Layer 5 of a small transformer language model trained on English Wikipedia (8 layers, counted from 0, width 64).
A neuron's activation on a vector x is ReLU(weights . x + bias), where the dot is the dot product.
The model reads these tokens: "," " or" " 0" "." "59" " percent" "," " is" " water" "." "\n\n" "=" "=" "=" "C" "ities" "," " towns" "," " villages" "=" "=" "=" "\n" "-" " Chicago" " Height"

The vector x that enters this layer's MLP at each token. A number n stands for n times 0.031.
0 ",": -42 24 -31 11 -30 17 -15 -13 22 -55 25 -15 -76 47 5 2 -44 6 45 -9 51 14 38 -37 -2 52 -34 14 -43 45 -40 5 0 74 -30 25 -13 -6 8 -5 72 1 30 16 15 -11 -4 0 -50 -37 12 -31 -20 -1 9 28 -25 -36 -4 4 8 1 2 20
1 " or": 5 4 28 24 31 -17 -27 15 27 -25 31 -19 13 31 -16 31 -15 -38 7 -25 -5 27 2 -28 5 58 38 37 -81 41 -10 58 -14 19 -2 39 15 -31 9 -1 -27 -8 -28 65 -26 -53 -38 -39 -24 -43 -9 40 7 -40 -34 33 -4 -11 -5 -50 21 19 28 -23
2 " 0": 2 -31 23 50 -27 -21 -8 61 38 -6 12 4 34 51 15 32 31 -20 -2 14 -52 23 -20 -32 -16 61 18 14 -63 36 -23 -1 11 25 -16 22 33 -8 -23 -8 25 -41 -10 70 -30 -43 -57 -4 -7 -44 5 9 -12 -15 -33 50 -23 -29 13 -59 3 9 -3 -6
3 ".": 12 -51 -3 4 -16 -21 -16 36 58 -22 68 29 21 48 -12 29 10 -14 7 16 22 18 -54 -11 9 36 35 -7 -25 6 -6 45 -15 10 -30 -32 30 -4 1 20 11 -10 6 79 -47 -15 -39 -10 -6 -59 -4 40 15 -13 -24 41 -16 -32 -31 -78 1 -5 -6 -21
4 "59": -7 -25 -3 34 -29 -13 -32 -1 37 -24 54 32 46 38 -1 17 24 -21 -31 9 -34 -4 -26 12 9 48 5 -6 -63 19 5 23 -27 1 -22 15 25 -1 -14 -4 41 -20 24 90 -66 -1 -43 -9 21 -14 -11 -9 -10 -38 -25 82 -17 -27 -49 -40 38 -1 11 19
5 " percent": -13 -24 -16 54 2 -49 9 42 5 -1 -2 15 28 65 -25 -3 16 5 15 1 4 -2 -41 24 -4 50 -4 -2 -53 17 -6 86 -43 17 5 53 43 -2 -21 5 38 -29 -30 28 -6 -22 -43 -19 -6 -13 -25 16 -2 -37 -48 57 23 -28 -20 -60 -10 -35 25 -4
6 ",": 6 -23 0 22 14 60 -20 31 8 -16 37 10 29 18 -5 20 0 -30 0 -53 -11 8 -7 -32 15 67 27 50 -61 8 3 75 -5 20 -2 10 23 -14 1 10 19 3 -10 12 -42 -34 -49 8 -1 -15 -14 8 -10 -8 -21 60 -11 -69 -26 -89 -10 -26 29 1
7 " is": -34 -20 3 20 18 -5 12 26 44 -14 10 -38 21 37 -25 1 -33 -32 -1 -28 -33 7 11 23 0 77 20 11 -55 42 10 83 -31 36 -27 35 -7 6 -9 7 26 -4 -39 59 -1 -28 -22 10 2 -34 0 5 4 -20 -42 28 -45 -32 -20 -70 3 26 38 -21
8 " water": 6 -41 11 31 -17 1 -13 43 -8 -23 12 -19 2 29 -31 13 -27 -31 4 17 -13 -18 -18 1 -7 67 7 18 -75 6 -15 62 -29 28 23 57 22 -26 -47 15 47 -24 0 61 -5 -25 -2 -8 2 -5 -1 18 7 18 -66 67 -37 -49 -47 -5 -8 -13 37 18
9 ".": -27 -21 21 34 -14 2 -14 47 33 -3 65 5 -2 37 -4 25 -43 -7 27 -42 -3 29 4 -2 29 47 40 -1 -62 -13 -24 71 -20 12 2 -2 22 -29 -22 15 37 16 -19 37 -41 14 -29 13 8 -62 1 -6 14 11 -5 19 -56 -34 -61 -47 -18 -12 38 -29
10 "\n\n": -34 31 -4 44 -57 11 -7 16 55 -69 38 -4 -58 48 21 6 -10 -13 6 -21 12 17 10 -18 7 33 -30 8 -72 18 -24 47 6 47 -13 21 21 -8 -2 23 67 16 6 30 -37 -20 4 -6 -26 -32 19 -26 5 4 20 7 -74 -47 -39 -19 -5 11 20 -3
11 "=": -42 12 -45 66 -28 27 -14 20 43 -25 40 -19 -83 32 10 16 -21 -7 12 -24 4 4 14 -19 21 34 0 20 -53 -3 -2 34 -11 50 -58 19 24 -13 5 11 69 20 29 35 -21 -27 0 -14 -42 -51 14 -19 24 -7 -2 27 -55 -41 -48 26 -1 6 14 5
12 "=": -60 8 -53 68 -11 17 -17 37 39 -28 42 -20 -75 37 29 28 0 -20 17 -9 -19 18 13 -19 33 2 -8 12 -28 7 10 17 -24 43 -53 6 49 -26 24 10 38 -8 28 40 -22 -37 18 -20 -39 -36 3 -13 45 -4 21 12 -41 -58 -54 2 6 16 0 -2
13 "=": -55 1 -49 62 4 24 -15 52 27 -28 22 -9 -51 38 33 29 7 -24 28 -7 -30 25 5 -13 21 -6 -8 0 -15 19 23 4 -15 30 -65 -17 74 -32 19 -2 13 -19 17 37 -18 -41 19 -18 -32 -30 5 3 53 -2 24 3 -47 -59 -63 0 18 34 -5 -5
14 "C": -12 -29 -18 39 0 13 -4 36 -22 -44 -37 -37 -3 45 38 27 21 -21 7 42 -31 -6 -18 12 -27 63 22 8 -46 19 19 16 -39 -16 -42 39 75 -32 22 -16 33 -50 21 44 -34 -38 -7 -31 10 -8 23 70 11 1 -2 1 -29 -22 -55 3 -33 27 -8 15
15 "ities": -24 -39 16 26 24 25 -36 31 5 -35 19 -46 -20 29 2 -5 -3 11 -7 42 -31 0 -21 30 2 73 17 17 -44 -29 11 38 -50 11 -51 -21 69 -1 2 -13 23 -21 -48 75 -23 -32 5 -12 -16 -8 -17 31 16 0 3 40 31 -40 -50 -19 -2 -38 32 46
16 ",": -40 -16 9 34 14 89 -44 33 -2 -23 18 -33 -25 32 7 39 -5 -22 23 -8 -57 20 6 1 -3 31 29 47 -70 5 19 48 -10 2 -20 -21 47 -17 10 -4 26 -24 -24 43 -29 -33 -33 -21 -29 -6 -16 33 7 7 -3 38 -16 -53 -48 -45 2 4 45 19
17 " towns": -19 -40 29 58 -2 3 -20 54 -1 -10 -11 -50 -14 31 -15 -14 -21 -32 38 42 -40 38 -15 22 -7 59 -4 45 -41 0 -22 55 -26 16 -15 -7 52 -2 -6 -20 50 -32 -37 60 -21 -12 -10 -12 -38 5 -25 10 10 -1 -28 42 2 -31 -45 -30 -6 -25 52 27
18 ",": -13 -9 27 50 8 91 -31 26 3 -17 22 -39 -7 16 -4 23 -17 -36 37 -15 -60 17 -1 -11 -5 22 35 54 -64 -15 22 51 -10 5 -5 -2 31 -4 -8 -2 26 -20 -20 42 -31 -35 -34 -13 -8 -13 -28 33 1 4 -8 35 -14 -47 -53 -51 -10 -12 59 27
19 " villages": -11 -32 26 57 -11 22 -17 50 9 -15 4 -57 -13 31 -30 -26 -18 -32 51 38 -51 34 -22 25 -3 57 16 37 -50 5 -10 44 -40 16 -12 -1 50 3 -14 -23 45 -20 -30 62 -19 -18 -11 1 -12 10 -26 -3 5 5 -36 36 5 -31 -43 -30 -10 -44 45 28
20 "=": -19 -2 13 95 7 49 -18 14 38 -32 9 -20 -20 42 -10 2 -36 -15 44 3 -70 11 -8 2 4 9 38 20 -39 -27 17 40 -29 -7 -38 7 52 -14 -9 5 34 41 -41 56 -33 -17 -13 9 -19 -53 -17 9 -7 7 -3 24 -41 -34 -56 -40 10 10 24 45
21 "=": -58 14 -33 69 -8 10 -17 10 33 -26 17 -13 -54 58 9 1 -14 -20 41 2 -65 35 -6 3 12 18 34 14 -38 -9 13 35 -25 19 -48 17 65 -26 1 9 28 5 -28 64 -30 -26 0 18 -22 -42 -18 9 18 3 25 22 -41 -49 -50 -42 20 28 1 19
22 "=": -56 8 -50 56 -9 2 -13 25 20 -19 15 -3 -61 58 27 8 -7 -28 33 -1 -58 37 -7 4 13 19 16 7 -20 5 21 19 -23 30 -52 10 69 -31 12 9 5 -17 -8 57 -33 -40 15 16 -20 -29 -9 9 42 -5 40 16 -45 -57 -57 -18 28 33 -12 -9
23 "\n": -17 41 -14 61 -38 1 -33 49 31 -61 30 2 -63 63 21 11 -9 -15 -14 0 -9 15 -22 -2 -31 46 -10 32 -47 39 -12 18 21 28 7 0 24 -38 -14 22 20 10 -20 33 -43 -34 11 -19 -20 5 13 -14 33 -3 41 -8 -61 -56 -48 -11 -7 20 31 -14
24 "-": -13 27 46 30 -6 -30 -38 23 23 -14 9 -34 3 19 12 14 -20 -40 4 2 1 22 -17 -8 -15 13 35 38 -75 10 -8 69 38 25 -35 -17 38 -1 15 9 24 10 12 42 -34 -81 -21 -16 11 -45 -5 20 50 -23 -11 22 -43 -15 -70 -8 -19 45 10 -10
25 " Chicago": -27 11 34 69 1 -31 -34 -14 16 -17 29 -47 36 27 11 32 8 -46 -20 46 -14 21 -17 40 -15 66 56 33 -61 -26 -25 6 4 17 -32 19 52 0 -30 -20 -7 -19 0 45 -23 -32 -13 -3 -15 29 -34 18 -15 5 -31 36 -30 -47 -35 7 -21 -29 41 30
26 " Height": -42 -43 60 58 -16 -38 -31 34 46 -9 15 7 13 65 8 27 -16 25 45 30 -24 10 -29 67 -25 36 47 -4 -63 -26 -9 47 -22 -2 -26 23 8 -23 -23 -7 -9 -12 -37 22 0 4 -9 -2 11 6 -33 34 -24 -3 -35 6 -7 -33 -37 -16 -38 -36 35 23

Each question shows the input weights of one neuron of the MLP. A number n stands for n times 0.0079.

n142 (bias -0.025): -7 13 -13 -16 1 -16 -1 3 28 3 23 0 -8 -1 41 -29 27 3 4 1 3 -20 14 6 -44 -13 -28 -9 10 13 14 15 4 23 32 -36 -13 43 33 27 20 -16 24 11 -8 2 -6 -43 -8 26 13 -1 -5 -11 -30 -8 -10 19 11 -19 -45 -18 -14 16
Its two highest activations, in order, are on tokens 10 "\n\n", 0 ","

n148 (bias -0.019): 1 4 16 1 15 23 -18 -17 5 -34 2 14 -2 -24 2 11 19 2 -19 -15 35 11 -21 4 1 -8 10 17 -8 6 23 -43 39 6 -7 -1 -1 -9 -18 32 -13 15 -16 -24 -22 17 13 -15 -31 -10 14 -9 8 4 8 -1 17 9 14 -2 -53 50 -12 2
It fires most on token 23 "\n"

n296 (bias -0.021): -25 -12 18 -14 -19 -32 -17 -19 -3 16 6 46 0 10 7 -5 10 -1 -4 -12 35 -5 0 9 -1 8 -46 12 -11 -23 14 12 15 -3 19 -6 8 21 12 2 -42 20 10 -11 -16 9 -19 6 2 -6 -7 -11 28 -1 21 3 -18 2 -26 51 -19 20 -18 36
On which three tokens does it fire most, strongest first? 24 "-", 10 "\n\n", 23 "\n"

n33 (bias -0.031): -5 -20 -2 -8 -53 -32 14 16 37 10 -6 -23 16 6 -15 40 -35 2 12 -4 48 -10 -1 31 4 -4 -16 24 10 -50 1 -2 -2 -46 13 -17 -9 -16 38 5 -33 19 9 -42 -18 -49 -16 11 -25 -47 31 2 -7 69 -1 19 28 -23 39 -19 2 34 6 34
On which three tokens does it fire most, strongest first? 3 ".", 26 " Height", 9 "."

n270 (bias -0.035): 26 54 38 -51 -21 19 2 7 4 -7 25 -43 -18 33 -29 -17 -5 1 26 -2 12 11 14 -18 -19 -7 2 1 30 34 -8 -11 34 20 12 -28 1 -4 -20 36 -12 -16 26 -20 -23 -10 14 -8 5 3 35 -35 -17 -47 13 -28 -8 2 -21 3 -7 24 -5 -15
On which three tokens does it fire most, strongest first? 23 "\n", 0 ",", 10 "\n\n"

n83 (bias -0.035): -33 0 -15 -57 18 -14 10 22 0 -14 -58 -3 27 9 -45 12 6 40 -42 20 -36 -9 0 -25 53 3 -9 16 -17 26 8 12 38 6 22 -19 10 -39 9 29 12 -24 27 3 -49 48 -27 -1 -9 26 26 -71 -28 34 -32 17 47 -44 -11 7 45 24 -3 -13
On which token does it fire most, and how strongly? 4 "59", at about 2

n268 (bias -0.041): -14 41 -6 -17 9 -10 35 -9 18 4 2 1 40 -15 -8 -3 2 -25 2 -8 5 6 21 13 -8 12 12 -8 12 22 50 -11 23 14 2 1 -13 10 -10 14 29 -13 12 -36 29 1 5 -24 -12 -18 1 -26 -7 -39 5 -36 -22 -34 22 -3 0 -5 43 -41
On which three tokens does it fire most, strongest first? 7 " is", 0 ",", 10 "\n\n"

n248 (bias -0.004): 34 5 -3 -28 17 25 -7 -26 6 47 -17 -12 8 36 -22 20 14 -16 29 6 -3 11 -30 -1 18 -12 2 -17 2 36 -9 -16 7 -11 -27 -3 -12 24 10 -46 1 2 5 30 11 12 -36 -11 5 22 -4 2 -27 -9 31 8 20 -35 -15 -5 21 4 -18 -13
On which token does it fire most, and how strongly? 4 "59", at about 1.1

n98 (bias -0.006): -32 -5 12 -29 -15 20 -25 -1 0 -3 -39 5 -28 19 3 28 -11 -28 -37 17 -9 19 7 11 -32 -17 -3 -16 -10 30 -18 -10 0 21 -7 3 5 -65 13 13 3 10 -57 -34 -6 -9 32 36 14 69 11 10 -2 -24 14 10 26 -15 25 7 48 16 14 -26
On which token does it fire most, and how strongly? 23 "\n", at about 1.9

n150 (bias -0.014): 28 1 25 19 -9 -12 1 -19 -7 4 -13 24 5 0 -1 5 14 23 5 -10 -28 -14 -15 -5 0 -17 13 -20 4 -32 10 13 -1 -29 -17 -19 -3 16 -11 1 -16 -2 5 4 5 3 -20 32 9 -24 -20 15 23 1 -22 0 22 -10 -2 1 20 22 5 18
On which token does it fire most, and how strongly? 20 "=", at about 1.1

n236 (bias -0.044): -5 49 -20 -10 -15 -4 27 -13 19 22 -21 -8 21 1 -27 22 -21 49 27 -20 -17 0 -7 7 5 12 24 -3 9 4 -15 39 7 -13 -26 -24 -14 -16 -9 -31 15 14 -8 -36 -5 14 -30 -5 20 -6 6 -4 7 -6 8 -33 4 -19 -13 26 -18 12 17 -23
On which token does it fire most, and how strongly? 9 ".", at about 1.3

n90 (bias -0.009): 9 -9 -7 -8 -20 11 19 -35 13 -18 6 -51 13 -14 12 38 22 3 13 -40 46 -6 42 -36 -26 -19 -43 5 15 21 35 25 28 -17 13 -7 -4 5 45 -13 -15 -5 9 -17 29 -19 -31 -34 -6 42 7 -5 67 -11 -25 17 -26 -8 14 -49 15 -8 -13 0
It fires most on token 6 ","

n196 (bias -0.045): 5 6 -10 5 7 48 -17 -47 5 -12 15 67 -6 13 -17 1 11 13 -14 -30 -37 44 -14 19 -15 -3 -59 3 12 3 15 58 -16 3 22 0 -6 0 21 -9 -16 -22 21 -16 17 14 -19 -7 -30 -1 -67 -2 12 12 -8 -22 -4 10 -17 11 -7 12 -36 10
It fires most on token 16 ","

n137 (bias -0.038): -6 -1 -13 -2 -24 23 -3 -6 24 13 1 7 1 12 22 0 -44 -36 1 16 -8 -31 -29 12 -10 9 2 -4 4 30 21 -5 26 11 11 2 -43 9 -8 9 7 4 14 -31 -2 27 5 -2 18 -2 -25 -11 -1 -5 -33 -27 19 21 9 -4 -2 31 9 0
It fires most on token 7 " is"

n2 (bias -0.020): 11 3 -7 30 -22 -14 -7 3 13 30 25 12 15 30 -20 -24 33 -2 -51 18 -4 16 10 -12 38 2 -15 -25 -10 -19 0 -39 -13 -17 16 14 -18 -26 -7 -16 9 1 15 -10 -16 -25 7 1 20 31 8 10 -9 20 10 -11 -8 17 30 33 -6 0 -17 -13
It fires most on token 4 "59"

n220 (bias -0.025): -2 24 14 -11 16 17 1 13 2 -6 17 8 9 -1 14 24 13 -12 28 8 0 -8 12 -11 20 -69 2 -31 -19 15 17 32 -22 -1 18 -45 -11 8 14 -33 -19 -12 -9 -29 11 -18 33 8 2 13 19 18 -8 3 -3 -22 -6 11 -40 22 -24 3 -18 2
On which three tokens does it fire most, strongest first? 13 "=", 24 "-", 12 "="

n247 (bias -0.013): -2 -13 -28 16 14 -10 5 -9 31 36 6 12 -15 -11 11 -33 -21 12 -5 -2 10 -1 -10 -4 12 -41 -5 17 5 43 7 -5 -32 -22 42 -2 27 -8 -44 -54 -5 -18 1 20 0 15 -30 8 -21 21 11 12 -18 35 41 -31 51 5 -28 -17 2 -16 6 23
It fires most on token 19 " villages"

n45 (bias -0.049): -12 -1 0 -20 18 25 -16 -9 -7 16 -1 9 -11 -18 -25 -34 -10 -38 6 25 -50 1 30 -20 -26 -12 22 -20 39 14 -4 -3 13 45 13 -39 31 -3 -43 -58 35 17 26 22 6 19 -5 34 14 3 20 5 -6 -8 8 -9 -27 27 -9 -18 19 8 -15 -13
It fires most on token 21 "="

n85 (bias -0.041): 12 25 30 19 -10 -12 33 -23 -26 18 23 14 -7 -33 -3 -39 -11 -11 10 -40 12 1 -10 20 15 -20 -5 -19 -14 -7 -13 16 -53 6 -24 11 7 44 -8 11 0 -22 2 21 29 0 26 -18 -34 -23 -16 24 -14 -7 25 1 -12 32 18 -15 -41 -5 -2 -2
Its two highest activations, in order, are on tokens 5 " percent", 7 " is"

n147 (bias -0.033): 11 11 -7 19 2 -13 28 15 0 15 17 -25 -52 20 20 -7 -3 26 -16 32 -11 -18 -25 3 -7 -7 -26 -31 19 -14 24 14 12 18 27 14 -10 -1 -8 10 -17 7 21 -30 23 9 -10 1 -13 -15 26 -28 12 -28 11 11 3 -23 12 -27 -17 23 5 -15
On which token does it fire most, and how strongly? 23 "\n", at about 1.2

n113 (bias -0.010): 8 4 -26 11 3 -8 -21 -19 -16 18 -10 -28 -16 0 27 -31 4 5 44 11 -12 10 25 7 -22 -15 16 28 0 -41 -20 9 17 14 17 14 -21 -4 9 15 -20 -11 -9 -12 -10 -12 16 38 -13 -7 23 -16 19 0 22 -11 19 -23 -3 14 -13 10 5 9
On which token does it fire most, and how strongly? 22 "=", at about 1.2

n170 (bias -0.022): -13 7 -6 -1 -4 29 -2 34 3 1 -16 -12 1 4 22 12 -4 -9 -10 20 2 16 -3 2 -26 -11 21 5 2 17 -43 -34 5 10 3 -24 -13 4 10 3 -14 1 2 -5 -12 15 19 -6 -39 22 38 4 15 -15 -2 -31 -16 5 3 -1 -13 14 -19 11
It fires most on token 23 "\n"

n18 (bias -0.037): 27 -5 11 -4 -26 -5 -29 5 -15 31 15 -16 -13 28 -30 5 -6 -14 4 30 24 -24 6 -18 -22 -19 -37 -5 -18 33 -17 -36 32 34 5 -14 -12 20 -16 -35 32 47 16 -27 0 -42 6 0 -18 30 5 16 20 2 -24 6 -7 7 2 9 8 19 17 8
On which token does it fire most, and how strongly? 0 ",", at about 2.2

n216 (bias 0.020): 22 18 1 -15 9 -17 1 34 8 -18 -26 -20 17 -14 -11 -14 -13 -9 19 5 -4 15 -14 37 -11 6 -14 -5 23 24 1 2 -5 30 4 2 -5 4 -3 -3 -6 -10 -21 9 -11 25 -19 -11 -12 -10 2 9 7 13 -1 -52 9 9 24 9 -13 4 -6 -20
It fires most on token 7 " is"

n267 (bias -0.025): 10 -4 -43 -7 15 24 -8 -12 3 14 -31 9 23 -29 -4 -7 -7 -17 -2 -18 25 -18 -12 -16 2 -2 -2 3 -13 10 -22 28 19 -1 11 -10 3 8 24 -11 23 -4 -4 -23 -15 -5 6 -8 19 -1 -34 2 -3 19 28 24 7 -10 23 9 -8 12 25 -4
It fires most on token 6 ","

n285 (bias -0.016): 4 11 31 -22 8 18 -8 -10 -2 27 -6 24 5 19 -12 5 -9 8 14 -1 -33 -17 5 -7 11 -39 -1 -10 -3 30 17 17 -24 -29 2 21 -30 -13 23 -29 31 52 4 -22 -20 16 17 14 4 -18 -21 -5 -24 -19 2 21 20 -25 -21 5 -10 -3 27 20
It fires most on token 20 "="

n50 (bias -0.032): -3 11 34 -41 0 0 -31 1 -14 31 3 14 13 -14 -12 -2 27 -17 5 -33 8 8 -31 -4 18 -2 -11 6 20 32 8 -34 54 -1 -4 2 -25 2 22 -23 -30 -27 18 0 -6 -29 36 -30 -26 -34 5 11 28 0 -1 1 15 11 -3 6 -11 28 9 27
Its two highest activations, in order, are on tokens 24 "-", 1 " or"